Layer 3 of a small transformer language model trained on English Wikipedia (10 layers, counted from 0, width 96).
A neuron adds its activation times its output weights to the MLP's output. To switch it off is to set its activation to zero at one token and run the rest of the model.
A neuron's activation on a vector x is SiLU(gate . x) times (in . x), where the dot is the dot product.

Input weights of the MLP neurons that the questions are about. A number n stands for (n - 128) times 0.0035.
n17 gate: 176, 70, 107, 100, 87, 144, 203, 125, 170, 155, 125, 116, 134, 91, 144, 129, 60, 114, 140, 156, 163, 99, 113, 201, 187, 86, 89, 89, 99, 137, 146, 116, 140, 132, 176, 116, 48, 168, 87, 144, 173, 115, 97, 177, 145, 57, 172, 135, 149, 176, 174, 159, 128, 94, 142, 212, 88, 189, 56, 61, 110, 105, 77, 179, 204, 185, 152, 132, 193, 101, 100, 180, 179, 138, 132, 243, 160, 161, 139, 113, 99, 69, 105, 152, 86, 141, 17, 75, 76, 113, 70, 220, 37, 85, 110, 43
n114 gate: 198, 104, 130, 187, 127, 102, 172, 178, 118, 85, 104, 127, 178, 139, 141, 140, 102, 187, 176, 85, 72, 182, 143, 123, 133, 132, 220, 84, 109, 129, 167, 62, 63, 80, 78, 123, 100, 135, 162, 157, 98, 41, 154, 114, 85, 138, 110, 96, 201, 83, 103, 98, 126, 169, 76, 173, 101, 25, 127, 171, 110, 112, 69, 111, 173, 132, 111, 49, 178, 95, 138, 114, 82, 75, 97, 85, 133, 131, 126, 188, 166, 139, 144, 113, 236, 147, 167, 107, 165, 134, 88, 121, 107, 69, 161, 79
n143 gate: 82, 148, 100, 105, 95, 157, 96, 102, 212, 141, 135, 78, 58, 102, 99, 118, 133, 156, 171, 134, 123, 124, 59, 156, 154, 114, 190, 102, 97, 118, 103, 106, 151, 112, 111, 150, 101, 125, 184, 125, 74, 74, 184, 146, 148, 98, 158, 108, 136, 167, 202, 80, 157, 103, 138, 140, 125, 104, 91, 174, 75, 126, 120, 84, 143, 72, 83, 121, 84, 115, 147, 127, 108, 138, 98, 159, 130, 132, 82, 94, 77, 105, 92, 127, 89, 168, 93, 105, 207, 88, 142, 130, 130, 123, 111, 131
n146 gate: 165, 13, 156, 130, 158, 163, 111, 171, 201, 142, 125, 125, 98, 157, 164, 173, 121, 111, 52, 143, 94, 57, 102, 139, 130, 64, 153, 117, 82, 123, 121, 133, 122, 139, 175, 196, 95, 103, 142, 175, 94, 183, 90, 85, 91, 104, 121, 178, 155, 158, 148, 113, 62, 89, 69, 110, 179, 110, 111, 83, 125, 144, 91, 151, 181, 77, 170, 167, 105, 139, 129, 106, 60, 135, 110, 86, 61, 91, 125, 87, 147, 60, 211, 124, 165, 122, 86, 144, 150, 153, 115, 139, 153, 86, 119, 154
n156 gate: 170, 91, 97, 156, 95, 88, 105, 165, 105, 73, 167, 124, 110, 117, 173, 165, 110, 94, 80, 118, 164, 129, 115, 101, 89, 154, 153, 118, 134, 145, 131, 113, 138, 120, 161, 204, 174, 153, 94, 93, 106, 129, 116, 119, 125, 171, 137, 101, 112, 124, 63, 145, 120, 185, 139, 163, 143, 129, 131, 150, 160, 87, 47, 90, 54, 124, 129, 149, 113, 140, 154, 58, 167, 98, 101, 99, 106, 196, 68, 161, 124, 123, 120, 109, 177, 127, 167, 125, 117, 113, 145, 103, 204, 154, 175, 142
n228 gate: 134, 146, 151, 187, 130, 119, 154, 135, 108, 100, 111, 137, 89, 161, 75, 167, 136, 108, 139, 73, 98, 101, 115, 172, 137, 100, 114, 135, 162, 100, 178, 166, 127, 140, 162, 102, 74, 210, 143, 107, 123, 117, 162, 148, 126, 96, 140, 145, 166, 133, 130, 109, 136, 134, 107, 150, 140, 141, 119, 156, 124, 95, 72, 119, 107, 108, 160, 95, 129, 122, 119, 81, 114, 133, 150, 161, 122, 88, 130, 126, 133, 116, 120, 118, 96, 150, 115, 132, 147, 136, 92, 110, 97, 124, 138, 112
n255 gate: 132, 81, 65, 136, 150, 65, 107, 181, 78, 152, 105, 144, 133, 142, 125, 205, 143, 122, 139, 106, 124, 114, 115, 215, 117, 137, 157, 167, 97, 224, 192, 181, 160, 195, 208, 118, 171, 86, 127, 74, 133, 109, 195, 227, 154, 157, 81, 158, 90, 153, 145, 176, 166, 136, 108, 138, 202, 142, 140, 107, 110, 166, 103, 182, 151, 147, 164, 129, 121, 165, 190, 163, 163, 188, 107, 115, 49, 116, 156, 140, 111, 97, 106, 77, 113, 96, 129, 176, 127, 100, 126, 132, 108, 97, 159, 171
n17 in: 144, 185, 127, 120, 217, 139, 33, 124, 85, 109, 115, 131, 103, 158, 114, 127, 111, 152, 64, 184, 152, 197, 155, 139, 67, 56, 143, 137, 131, 91, 63, 182, 96, 138, 69, 22, 193, 181, 123, 146, 85, 113, 59, 185, 100, 209, 149, 149, 108, 166, 132, 120, 78, 79, 86, 52, 87, 153, 175, 134, 159, 103, 145, 119, 115, 207, 113, 201, 222, 110, 151, 75, 139, 145, 152, 161, 78, 182, 69, 173, 142, 109, 171, 114, 129, 127, 125, 145, 148, 159, 167, 147, 201, 129, 104, 249
n114 in: 155, 75, 129, 100, 102, 172, 120, 154, 140, 175, 162, 78, 108, 136, 141, 135, 128, 65, 106, 154, 135, 179, 101, 75, 128, 158, 72, 98, 248, 127, 128, 167, 107, 129, 168, 181, 204, 101, 75, 195, 158, 168, 96, 63, 118, 174, 81, 185, 122, 139, 97, 135, 172, 161, 157, 119, 119, 110, 243, 94, 88, 196, 194, 117, 50, 152, 96, 75, 112, 196, 188, 157, 175, 154, 188, 61, 137, 140, 98, 122, 152, 129, 153, 185, 191, 101, 134, 176, 163, 184, 107, 84, 227, 167, 119, 87
n143 in: 119, 131, 94, 86, 99, 192, 109, 190, 219, 113, 125, 84, 93, 89, 117, 127, 163, 105, 121, 99, 73, 106, 103, 174, 249, 127, 126, 149, 76, 124, 108, 98, 91, 49, 79, 146, 107, 101, 141, 136, 51, 135, 91, 157, 141, 175, 162, 169, 154, 134, 194, 98, 152, 96, 75, 114, 97, 74, 118, 151, 66, 166, 112, 81, 161, 115, 140, 150, 98, 93, 149, 152, 172, 148, 131, 167, 105, 93, 105, 126, 95, 75, 104, 131, 136, 140, 72, 117, 164, 119, 112, 158, 129, 180, 86, 93
n146 in: 155, 93, 170, 153, 172, 147, 109, 171, 191, 117, 129, 153, 124, 135, 126, 155, 173, 83, 28, 177, 93, 97, 109, 149, 163, 90, 139, 181, 43, 193, 164, 81, 111, 113, 157, 218, 127, 61, 148, 151, 119, 162, 103, 71, 81, 119, 60, 154, 183, 117, 153, 128, 40, 34, 97, 114, 137, 84, 123, 92, 119, 96, 87, 136, 127, 97, 191, 182, 142, 170, 146, 109, 37, 154, 131, 87, 144, 121, 163, 81, 180, 101, 146, 94, 170, 133, 121, 116, 115, 174, 101, 147, 153, 109, 134, 87
n156 in: 178, 61, 132, 129, 115, 124, 81, 167, 89, 102, 140, 144, 140, 73, 183, 191, 88, 99, 89, 114, 170, 96, 119, 95, 118, 168, 140, 144, 66, 122, 152, 99, 167, 125, 136, 204, 160, 109, 104, 103, 87, 102, 129, 143, 108, 177, 172, 78, 133, 100, 112, 140, 97, 146, 151, 156, 143, 85, 128, 143, 170, 59, 88, 86, 68, 128, 145, 150, 124, 100, 142, 114, 114, 107, 121, 116, 104, 159, 90, 100, 149, 104, 97, 83, 199, 161, 149, 142, 145, 143, 126, 95, 145, 139, 105, 136
n228 in: 83, 159, 155, 141, 102, 140, 98, 152, 138, 161, 106, 90, 110, 124, 100, 120, 166, 124, 161, 65, 138, 152, 73, 152, 120, 87, 151, 192, 132, 142, 131, 160, 114, 82, 162, 129, 33, 135, 156, 126, 136, 112, 105, 122, 120, 125, 161, 97, 118, 174, 116, 102, 125, 141, 141, 123, 162, 125, 141, 153, 121, 135, 178, 145, 124, 97, 139, 128, 143, 125, 105, 101, 110, 141, 126, 199, 126, 119, 125, 94, 163, 143, 109, 142, 142, 93, 111, 160, 124, 124, 152, 132, 139, 164, 37, 148
n255 in: 108, 167, 222, 138, 90, 156, 100, 87, 180, 100, 132, 146, 104, 157, 75, 126, 144, 91, 112, 133, 105, 127, 129, 103, 105, 86, 130, 101, 166, 27, 105, 117, 112, 198, 97, 81, 119, 175, 148, 87, 162, 119, 145, 27, 117, 87, 148, 152, 147, 108, 57, 75, 75, 127, 140, 103, 95, 76, 164, 132, 145, 117, 161, 33, 111, 98, 111, 144, 95, 107, 83, 119, 148, 60, 134, 111, 159, 153, 98, 137, 177, 186, 175, 138, 179, 120, 143, 107, 118, 143, 146, 109, 129, 129, 128, 96

Output weights of the MLP neurons that the questions are about. A number n stands for (n - 128) times 0.0031.
n17: 150, 107, 102, 148, 146, 219, 55, 137, 194, 131, 160, 130, 177, 128, 70, 35, 124, 107, 129, 181, 122, 113, 210, 136, 98, 145, 158, 145, 114, 123, 77, 201, 116, 87, 108, 158, 154, 142, 120, 171, 56, 54, 106, 107, 112, 142, 162, 149, 134, 173, 148, 145, 142, 160, 100, 135, 180, 124, 139, 142, 53, 97, 81, 114, 146, 89, 161, 242, 194, 96, 148, 123, 157, 168, 129, 188, 119, 139, 118, 150, 123, 131, 112, 72, 103, 182, 61, 130, 180, 6, 113, 142, 124, 89, 114, 144
n114: 107, 141, 86, 173, 148, 93, 149, 124, 111, 142, 115, 155, 114, 130, 144, 175, 91, 108, 171, 35, 94, 118, 140, 183, 132, 108, 151, 121, 83, 151, 126, 74, 133, 96, 100, 74, 98, 121, 170, 149, 120, 140, 203, 96, 147, 92, 102, 119, 88, 50, 143, 116, 124, 152, 153, 184, 110, 111, 114, 151, 149, 116, 24, 102, 106, 51, 113, 189, 179, 82, 132, 98, 87, 156, 69, 74, 84, 102, 151, 142, 103, 156, 146, 108, 201, 83, 87, 77, 165, 88, 120, 153, 140, 139, 96, 155
n143: 213, 103, 157, 168, 139, 37, 117, 113, 65, 109, 122, 98, 161, 160, 137, 83, 125, 161, 132, 192, 133, 98, 146, 123, 88, 117, 108, 127, 163, 147, 126, 167, 137, 196, 147, 126, 121, 82, 78, 196, 184, 93, 95, 111, 125, 95, 97, 153, 108, 90, 88, 165, 107, 109, 166, 181, 133, 122, 60, 71, 168, 109, 151, 147, 119, 110, 98, 117, 123, 114, 159, 108, 142, 81, 140, 132, 162, 138, 151, 119, 126, 118, 116, 115, 96, 139, 204, 98, 119, 82, 157, 122, 131, 124, 145, 164
n146: 116, 164, 138, 120, 104, 129, 114, 154, 134, 184, 128, 157, 132, 161, 212, 80, 188, 114, 113, 157, 139, 12, 86, 100, 132, 146, 122, 141, 95, 167, 172, 78, 150, 172, 135, 109, 110, 108, 114, 130, 136, 121, 91, 158, 68, 98, 68, 108, 216, 164, 110, 58, 137, 124, 139, 174, 89, 151, 93, 134, 130, 106, 82, 160, 101, 151, 143, 136, 131, 163, 117, 141, 141, 154, 178, 160, 94, 178, 156, 169, 107, 106, 163, 98, 183, 129, 171, 198, 131, 85, 98, 119, 147, 139, 171, 106
n156: 175, 91, 128, 109, 102, 154, 169, 117, 86, 155, 123, 144, 136, 162, 149, 144, 83, 129, 169, 111, 109, 112, 81, 141, 130, 86, 104, 153, 97, 210, 144, 157, 88, 82, 161, 99, 149, 120, 82, 116, 114, 201, 178, 137, 191, 123, 149, 95, 178, 102, 104, 154, 106, 183, 159, 176, 141, 152, 82, 175, 138, 116, 146, 53, 92, 122, 138, 80, 163, 71, 140, 91, 143, 113, 124, 85, 145, 136, 106, 149, 129, 119, 109, 187, 139, 123, 128, 87, 167, 161, 174, 109, 61, 200, 128, 194
n228: 131, 123, 148, 167, 136, 100, 158, 141, 136, 105, 116, 130, 178, 120, 145, 129, 175, 158, 162, 142, 138, 148, 94, 176, 64, 122, 108, 129, 137, 118, 144, 104, 165, 134, 153, 86, 122, 157, 127, 114, 114, 143, 139, 131, 128, 167, 119, 158, 103, 172, 154, 122, 87, 150, 94, 120, 127, 133, 188, 107, 128, 152, 135, 121, 118, 126, 129, 94, 134, 100, 138, 178, 106, 151, 88, 85, 132, 147, 148, 110, 114, 136, 152, 135, 180, 153, 113, 146, 137, 112, 151, 96, 170, 109, 168, 164
n255: 129, 114, 110, 173, 132, 88, 72, 116, 97, 39, 164, 116, 81, 60, 79, 184, 139, 129, 144, 91, 98, 120, 139, 156, 138, 124, 124, 152, 169, 80, 181, 168, 120, 176, 138, 120, 109, 134, 115, 111, 86, 121, 148, 219, 70, 106, 97, 125, 143, 133, 139, 76, 130, 155, 162, 170, 158, 129, 172, 220, 97, 123, 99, 128, 74, 92, 109, 129, 74, 105, 72, 115, 123, 143, 133, 56, 106, 172, 93, 121, 103, 133, 84, 124, 153, 196, 135, 105, 98, 124, 156, 110, 143, 138, 116, 134

Each question names a token from some text and the token that comes next. It shows the vector x that enters the MLP there. A number n stands for (n - 128) times 0.027.

Then comes g, the gradient of the next token's log-probability with respect to the MLP's output, scaled to length 1. A neuron's effect is roughly proportional to its activation times (output weights . g). A number n stands for (n - 128) times 0.0037.

"er", then "r"
x: 171, 134, 89, 104, 148, 172, 100, 142, 197, 127, 124, 140, 124, 136, 148, 102, 166, 117, 104, 91, 125, 118, 110, 137, 150, 113, 79, 138, 120, 142, 86, 105, 187, 152, 111, 102, 81, 96, 79, 160, 159, 154, 149, 120, 129, 150, 134, 136, 132, 108, 112, 146, 142, 106, 136, 132, 145, 130, 71, 107, 160, 124, 108, 105, 95, 112, 123, 70, 164, 55, 128, 89, 155, 114, 134, 130, 113, 102, 103, 89, 134, 145, 96, 156, 93, 136, 159, 100, 112, 60, 115, 93, 115, 106, 154, 117
g: 183, 79, 135, 131, 142, 138, 134, 105, 138, 121, 153, 100, 201, 200, 157, 124, 112, 185, 108, 116, 107, 112, 152, 129, 113, 133, 92, 96, 121, 115, 156, 154, 85, 139, 151, 106, 179, 94, 170, 144, 101, 93, 151, 110, 69, 76, 142, 131, 130, 133, 89, 108, 156, 112, 146, 144, 115, 162, 88, 111, 87, 105, 141, 95, 103, 110, 161, 129, 129, 132, 136, 113, 137, 130, 179, 147, 120, 125, 157, 150, 137, 129, 107, 107, 131, 106, 161, 102, 119, 115, 155, 170, 149, 100, 166, 155
Which neuron, switched off, lowers the next token's probability most? n143

" in", then " Mc"
x: 119, 130, 137, 126, 173, 187, 100, 159, 125, 126, 139, 108, 132, 170, 165, 130, 81, 127, 112, 143, 116, 128, 97, 117, 130, 127, 124, 145, 154, 123, 135, 153, 138, 136, 100, 108, 106, 153, 141, 167, 154, 145, 118, 144, 107, 126, 143, 133, 166, 153, 109, 131, 116, 138, 111, 125, 153, 146, 115, 66, 141, 56, 94, 125, 106, 133, 111, 119, 218, 111, 137, 124, 183, 82, 148, 167, 160, 142, 122, 183, 123, 134, 95, 106, 138, 147, 153, 131, 108, 107, 140, 127, 144, 123, 101, 135
g: 159, 127, 132, 178, 141, 121, 140, 129, 109, 141, 114, 135, 161, 132, 169, 80, 108, 153, 82, 168, 113, 164, 90, 137, 129, 117, 109, 67, 102, 142, 105, 78, 106, 116, 177, 140, 143, 66, 89, 141, 122, 110, 161, 157, 143, 125, 130, 106, 131, 114, 78, 130, 115, 138, 152, 132, 141, 139, 103, 98, 126, 191, 157, 108, 170, 185, 151, 174, 137, 113, 101, 91, 122, 143, 126, 171, 113, 145, 113, 116, 80, 113, 151, 143, 104, 149, 117, 157, 136, 115, 107, 179, 155, 97, 145, 95
Which neuron, switched off, lowers the next token's probability most? n17

" for", then " M"
x: 142, 150, 146, 130, 164, 169, 101, 152, 137, 138, 117, 123, 158, 153, 150, 160, 99, 130, 117, 164, 129, 133, 112, 124, 136, 128, 144, 137, 125, 155, 159, 110, 140, 129, 119, 112, 135, 145, 142, 136, 135, 164, 124, 115, 129, 157, 135, 120, 165, 174, 76, 163, 132, 129, 129, 149, 171, 176, 115, 124, 118, 86, 96, 88, 108, 141, 113, 125, 214, 76, 146, 155, 179, 70, 143, 144, 134, 113, 107, 153, 127, 132, 94, 140, 150, 158, 127, 110, 106, 64, 118, 83, 114, 111, 103, 165
g: 168, 130, 129, 184, 159, 120, 117, 133, 87, 141, 132, 164, 147, 96, 102, 154, 176, 133, 143, 123, 94, 89, 142, 112, 109, 175, 163, 82, 95, 130, 126, 132, 127, 110, 145, 129, 114, 141, 56, 146, 70, 136, 88, 157, 167, 135, 109, 90, 133, 100, 160, 122, 104, 156, 158, 169, 118, 100, 104, 162, 111, 149, 127, 144, 158, 113, 80, 152, 110, 92, 139, 147, 124, 165, 128, 139, 121, 127, 141, 123, 144, 94, 148, 181, 151, 139, 182, 173, 185, 101, 139, 138, 120, 141, 142, 104
Which two neurons, each switched off alone, lower its probability most, in order? n17, n156

"ly", then " life"
x: 138, 121, 130, 146, 133, 121, 87, 150, 110, 90, 143, 133, 100, 198, 149, 188, 100, 148, 145, 141, 128, 105, 98, 131, 137, 125, 111, 130, 142, 141, 136, 89, 134, 158, 132, 102, 99, 166, 99, 160, 126, 132, 135, 78, 188, 139, 127, 112, 166, 107, 107, 106, 112, 77, 172, 146, 143, 103, 80, 112, 149, 114, 111, 152, 68, 95, 148, 104, 173, 111, 181, 110, 170, 120, 119, 97, 85, 87, 132, 182, 119, 142, 80, 148, 93, 138, 138, 120, 129, 107, 142, 140, 165, 172, 152, 118
g: 84, 143, 127, 130, 113, 123, 124, 146, 120, 154, 127, 147, 134, 118, 164, 135, 96, 163, 139, 134, 115, 127, 131, 99, 122, 158, 76, 184, 145, 112, 92, 134, 148, 97, 163, 144, 89, 146, 156, 128, 125, 163, 101, 165, 99, 80, 132, 130, 107, 133, 110, 106, 132, 84, 107, 142, 125, 128, 90, 69, 123, 117, 174, 101, 115, 116, 142, 91, 119, 127, 199, 159, 103, 69, 88, 72, 173, 141, 98, 141, 152, 159, 68, 138, 125, 147, 81, 122, 124, 164, 121, 114, 143, 95, 99, 116
Which neuron, switched off, raises the next token's probability most? n228

" ", then "197"
x: 86, 150, 116, 118, 132, 150, 100, 137, 191, 31, 118, 150, 153, 130, 89, 185, 100, 139, 99, 144, 129, 99, 150, 131, 143, 126, 134, 146, 160, 139, 156, 129, 127, 165, 107, 153, 97, 171, 137, 149, 152, 174, 137, 161, 128, 146, 136, 69, 170, 149, 125, 130, 106, 97, 137, 140, 149, 146, 112, 132, 147, 140, 143, 126, 128, 128, 125, 62, 137, 120, 124, 122, 129, 123, 158, 135, 139, 94, 170, 117, 123, 128, 104, 139, 130, 102, 134, 135, 105, 87, 105, 92, 124, 161, 70, 99
g: 116, 123, 115, 130, 150, 126, 173, 111, 116, 166, 130, 150, 151, 105, 155, 119, 78, 141, 122, 96, 143, 147, 95, 174, 105, 137, 109, 97, 131, 110, 100, 91, 147, 114, 132, 135, 133, 143, 91, 102, 177, 180, 143, 190, 137, 129, 108, 177, 158, 151, 155, 150, 135, 115, 116, 172, 123, 138, 50, 87, 124, 110, 163, 155, 183, 117, 173, 120, 108, 105, 194, 137, 109, 121, 77, 149, 113, 141, 134, 89, 131, 123, 154, 180, 122, 142, 110, 160, 86, 118, 143, 112, 146, 112, 125, 137
Which neuron, switched off, lowers the next token's probability most? n228

"ent", then "ured"
x: 122, 155, 105, 122, 150, 167, 107, 91, 141, 129, 108, 107, 154, 165, 168, 169, 178, 144, 73, 137, 98, 112, 159, 131, 124, 74, 145, 127, 127, 143, 208, 62, 140, 115, 142, 105, 148, 78, 103, 164, 79, 127, 73, 98, 136, 155, 137, 124, 136, 138, 112, 132, 130, 94, 72, 143, 135, 70, 101, 112, 97, 102, 177, 97, 119, 130, 116, 95, 132, 111, 156, 82, 133, 125, 137, 138, 153, 97, 138, 110, 142, 150, 107, 97, 44, 118, 155, 111, 97, 109, 190, 82, 137, 137, 135, 125
g: 125, 134, 88, 161, 131, 138, 168, 115, 108, 120, 83, 132, 131, 124, 117, 171, 145, 121, 130, 112, 137, 94, 70, 89, 147, 127, 105, 145, 127, 77, 101, 178, 142, 114, 186, 179, 142, 91, 115, 124, 131, 158, 104, 154, 132, 106, 100, 134, 135, 156, 141, 168, 147, 127, 136, 99, 136, 214, 132, 151, 127, 111, 138, 164, 115, 101, 115, 123, 132, 131, 62, 141, 143, 109, 162, 105, 134, 162, 213, 137, 133, 167, 87, 128, 147, 124, 123, 162, 124, 151, 131, 104, 154, 165, 118, 104
Which neuron, switched off, lowers the next token's probability most? n146

"it", then "ter"
x: 132, 110, 108, 128, 143, 119, 124, 87, 187, 141, 152, 142, 211, 143, 164, 147, 142, 126, 113, 109, 112, 87, 111, 173, 159, 84, 138, 156, 111, 133, 141, 96, 179, 154, 141, 158, 111, 166, 115, 151, 120, 116, 143, 85, 151, 129, 113, 147, 152, 104, 124, 136, 149, 85, 107, 119, 144, 89, 92, 163, 82, 120, 115, 112, 113, 136, 115, 59, 197, 92, 147, 103, 165, 163, 125, 155, 30, 122, 131, 131, 175, 130, 113, 154, 147, 136, 138, 147, 132, 95, 146, 110, 163, 136, 135, 168
g: 97, 136, 131, 103, 146, 151, 152, 143, 162, 124, 131, 102, 166, 108, 115, 138, 133, 129, 143, 131, 118, 78, 158, 154, 115, 101, 113, 88, 132, 145, 207, 138, 135, 150, 115, 90, 111, 140, 130, 110, 180, 101, 116, 85, 128, 203, 139, 172, 117, 141, 139, 146, 132, 118, 189, 146, 106, 135, 147, 121, 90, 180, 99, 148, 134, 131, 115, 156, 104, 164, 119, 89, 96, 83, 86, 121, 118, 152, 142, 163, 158, 156, 108, 109, 123, 112, 187, 172, 122, 101, 116, 149, 120, 179, 98, 146
Which neuron, switched off, lowers the next token's probability most? n146

",", then " S"
x: 122, 154, 105, 158, 147, 159, 58, 131, 145, 121, 133, 139, 96, 135, 166, 120, 95, 159, 109, 123, 140, 131, 130, 127, 133, 149, 155, 150, 156, 109, 164, 177, 127, 137, 131, 118, 85, 140, 116, 151, 125, 143, 107, 153, 149, 134, 129, 130, 167, 134, 124, 104, 116, 91, 112, 114, 155, 145, 89, 27, 130, 107, 125, 136, 156, 151, 142, 123, 208, 112, 141, 144, 121, 79, 141, 143, 138, 124, 141, 194, 116, 111, 121, 136, 102, 146, 123, 112, 145, 66, 116, 138, 128, 137, 170, 111
g: 152, 107, 164, 74, 105, 133, 86, 152, 98, 114, 126, 114, 139, 143, 66, 92, 138, 130, 74, 161, 123, 138, 90, 127, 143, 110, 93, 98, 118, 120, 168, 163, 126, 99, 149, 90, 147, 174, 113, 77, 102, 166, 172, 88, 128, 176, 91, 106, 108, 131, 179, 165, 107, 162, 131, 163, 147, 176, 102, 174, 108, 130, 84, 100, 121, 143, 144, 125, 121, 98, 109, 128, 118, 133, 162, 117, 116, 145, 117, 117, 120, 126, 157, 112, 138, 135, 141, 149, 122, 95, 89, 146, 116, 73, 97, 122
Which neuron, switched off, lowers the next token's probability most? n17

"af", then "e"
x: 109, 121, 143, 129, 156, 145, 107, 108, 91, 168, 116, 143, 130, 205, 169, 93, 129, 112, 107, 138, 137, 107, 133, 192, 147, 59, 155, 180, 133, 125, 173, 133, 192, 142, 130, 132, 165, 121, 89, 156, 171, 184, 114, 96, 144, 140, 117, 120, 115, 105, 121, 135, 117, 146, 148, 140, 113, 98, 87, 142, 123, 115, 169, 117, 121, 132, 122, 73, 161, 140, 119, 132, 157, 162, 153, 152, 194, 79, 138, 146, 171, 165, 88, 95, 124, 92, 150, 157, 126, 78, 114, 74, 121, 75, 111, 128
g: 106, 121, 159, 81, 59, 119, 132, 100, 134, 113, 123, 138, 107, 141, 128, 122, 132, 159, 123, 175, 124, 121, 84, 136, 106, 126, 150, 141, 148, 121, 91, 105, 112, 152, 109, 112, 128, 62, 142, 146, 118, 95, 133, 62, 129, 165, 126, 95, 108, 164, 149, 117, 96, 156, 166, 81, 148, 175, 166, 170, 86, 107, 143, 180, 141, 153, 124, 142, 130, 132, 145, 154, 136, 144, 125, 138, 88, 179, 142, 153, 153, 149, 166, 109, 173, 67, 82, 102, 158, 132, 143, 141, 140, 116, 117, 140
Which neuron, switched off, raises the next token's probability most? n143

"ote", then " sp"
x: 130, 146, 147, 144, 130, 144, 157, 158, 127, 135, 129, 123, 155, 202, 154, 125, 108, 146, 117, 143, 101, 85, 96, 135, 124, 153, 133, 130, 154, 111, 146, 114, 142, 106, 134, 145, 139, 192, 151, 187, 141, 141, 160, 90, 142, 126, 101, 133, 129, 78, 111, 157, 120, 77, 120, 87, 142, 133, 128, 160, 71, 125, 98, 167, 105, 114, 113, 100, 164, 138, 139, 110, 158, 127, 114, 120, 140, 73, 128, 150, 121, 117, 73, 172, 133, 102, 118, 101, 117, 38, 118, 59, 140, 157, 110, 116
g: 153, 107, 138, 154, 155, 124, 130, 145, 100, 107, 126, 98, 117, 140, 168, 157, 118, 176, 97, 121, 134, 154, 151, 106, 136, 105, 206, 104, 103, 144, 158, 126, 133, 109, 121, 74, 104, 125, 189, 117, 153, 154, 131, 122, 156, 115, 83, 151, 104, 105, 105, 149, 102, 127, 99, 168, 80, 120, 108, 84, 129, 112, 105, 98, 99, 93, 127, 126, 123, 151, 184, 161, 162, 139, 92, 129, 108, 113, 93, 130, 95, 137, 109, 132, 138, 140, 123, 101, 151, 62, 149, 118, 146, 122, 65, 187
Which neuron, switched off, lowers the next token's probability most? n114

"ed", then " J"
x: 102, 138, 131, 148, 153, 187, 116, 150, 151, 133, 139, 105, 94, 178, 144, 87, 87, 156, 110, 139, 117, 115, 148, 139, 151, 85, 117, 177, 156, 138, 160, 97, 132, 153, 107, 99, 81, 165, 106, 190, 145, 165, 150, 102, 111, 133, 89, 158, 151, 169, 79, 156, 137, 122, 151, 129, 175, 174, 104, 85, 79, 96, 159, 123, 82, 127, 140, 118, 147, 83, 143, 188, 155, 124, 117, 133, 85, 87, 112, 120, 131, 136, 125, 128, 83, 138, 150, 100, 140, 103, 163, 141, 134, 155, 120, 131
g: 139, 151, 154, 138, 129, 124, 70, 114, 70, 118, 162, 147, 127, 110, 153, 90, 158, 90, 98, 138, 116, 124, 126, 162, 142, 115, 94, 130, 101, 128, 174, 166, 117, 90, 108, 143, 126, 80, 117, 121, 122, 195, 120, 163, 163, 81, 154, 107, 135, 130, 119, 165, 138, 159, 137, 166, 161, 151, 102, 143, 125, 110, 117, 106, 163, 143, 162, 176, 105, 111, 126, 93, 155, 134, 165, 142, 117, 155, 96, 228, 119, 128, 158, 116, 138, 181, 133, 133, 98, 133, 133, 100, 102, 131, 131, 133
Which neuron, switched off, lowers the next token's probability most? n156

" for", then " the"
x: 132, 149, 145, 129, 162, 160, 96, 159, 129, 139, 122, 128, 148, 165, 157, 169, 90, 131, 107, 165, 123, 129, 106, 126, 140, 120, 142, 141, 128, 157, 164, 116, 137, 133, 117, 119, 133, 152, 143, 126, 138, 153, 106, 118, 117, 165, 144, 110, 168, 183, 84, 165, 138, 123, 130, 152, 180, 177, 117, 112, 114, 86, 95, 93, 109, 144, 115, 131, 199, 79, 146, 162, 190, 69, 145, 148, 110, 115, 110, 141, 112, 134, 99, 139, 146, 157, 142, 110, 108, 76, 133, 89, 111, 114, 100, 177
g: 131, 126, 176, 124, 154, 109, 190, 127, 189, 117, 126, 141, 149, 124, 145, 137, 123, 112, 136, 153, 115, 143, 91, 141, 147, 58, 119, 85, 178, 182, 121, 136, 128, 152, 72, 119, 114, 84, 139, 108, 124, 174, 173, 111, 76, 135, 134, 150, 139, 133, 121, 164, 149, 157, 111, 126, 150, 171, 83, 118, 137, 84, 106, 104, 70, 123, 115, 115, 157, 114, 104, 102, 98, 136, 122, 103, 131, 116, 137, 140, 165, 129, 129, 94, 147, 127, 130, 126, 166, 137, 161, 127, 176, 149, 125, 193
Which neuron, switched off, lowers the next token's probability most? n156

"n", then "y"
x: 144, 141, 163, 139, 171, 119, 110, 129, 99, 116, 128, 172, 162, 184, 93, 79, 170, 132, 103, 137, 97, 104, 119, 141, 147, 119, 134, 177, 158, 133, 148, 157, 159, 195, 145, 197, 118, 125, 99, 137, 143, 154, 148, 143, 169, 120, 143, 102, 143, 54, 69, 136, 159, 148, 118, 117, 179, 47, 143, 104, 132, 136, 149, 139, 108, 126, 89, 135, 129, 110, 146, 147, 148, 158, 175, 143, 175, 115, 134, 146, 155, 132, 115, 120, 116, 151, 192, 149, 158, 75, 143, 132, 121, 138, 119, 111
g: 108, 140, 158, 113, 168, 122, 89, 155, 140, 146, 93, 98, 133, 116, 137, 103, 171, 117, 110, 141, 83, 143, 119, 118, 154, 114, 98, 148, 131, 84, 125, 119, 93, 116, 140, 142, 119, 143, 132, 79, 80, 106, 100, 144, 131, 175, 85, 111, 146, 155, 118, 77, 166, 164, 94, 85, 115, 124, 112, 94, 87, 165, 151, 106, 111, 77, 95, 134, 145, 136, 116, 196, 100, 173, 109, 119, 101, 113, 88, 141, 101, 103, 152, 147, 98, 76, 129, 175, 100, 144, 117, 134, 126, 164, 165, 148
Which neuron, switched off, raises the next token's probability most? n143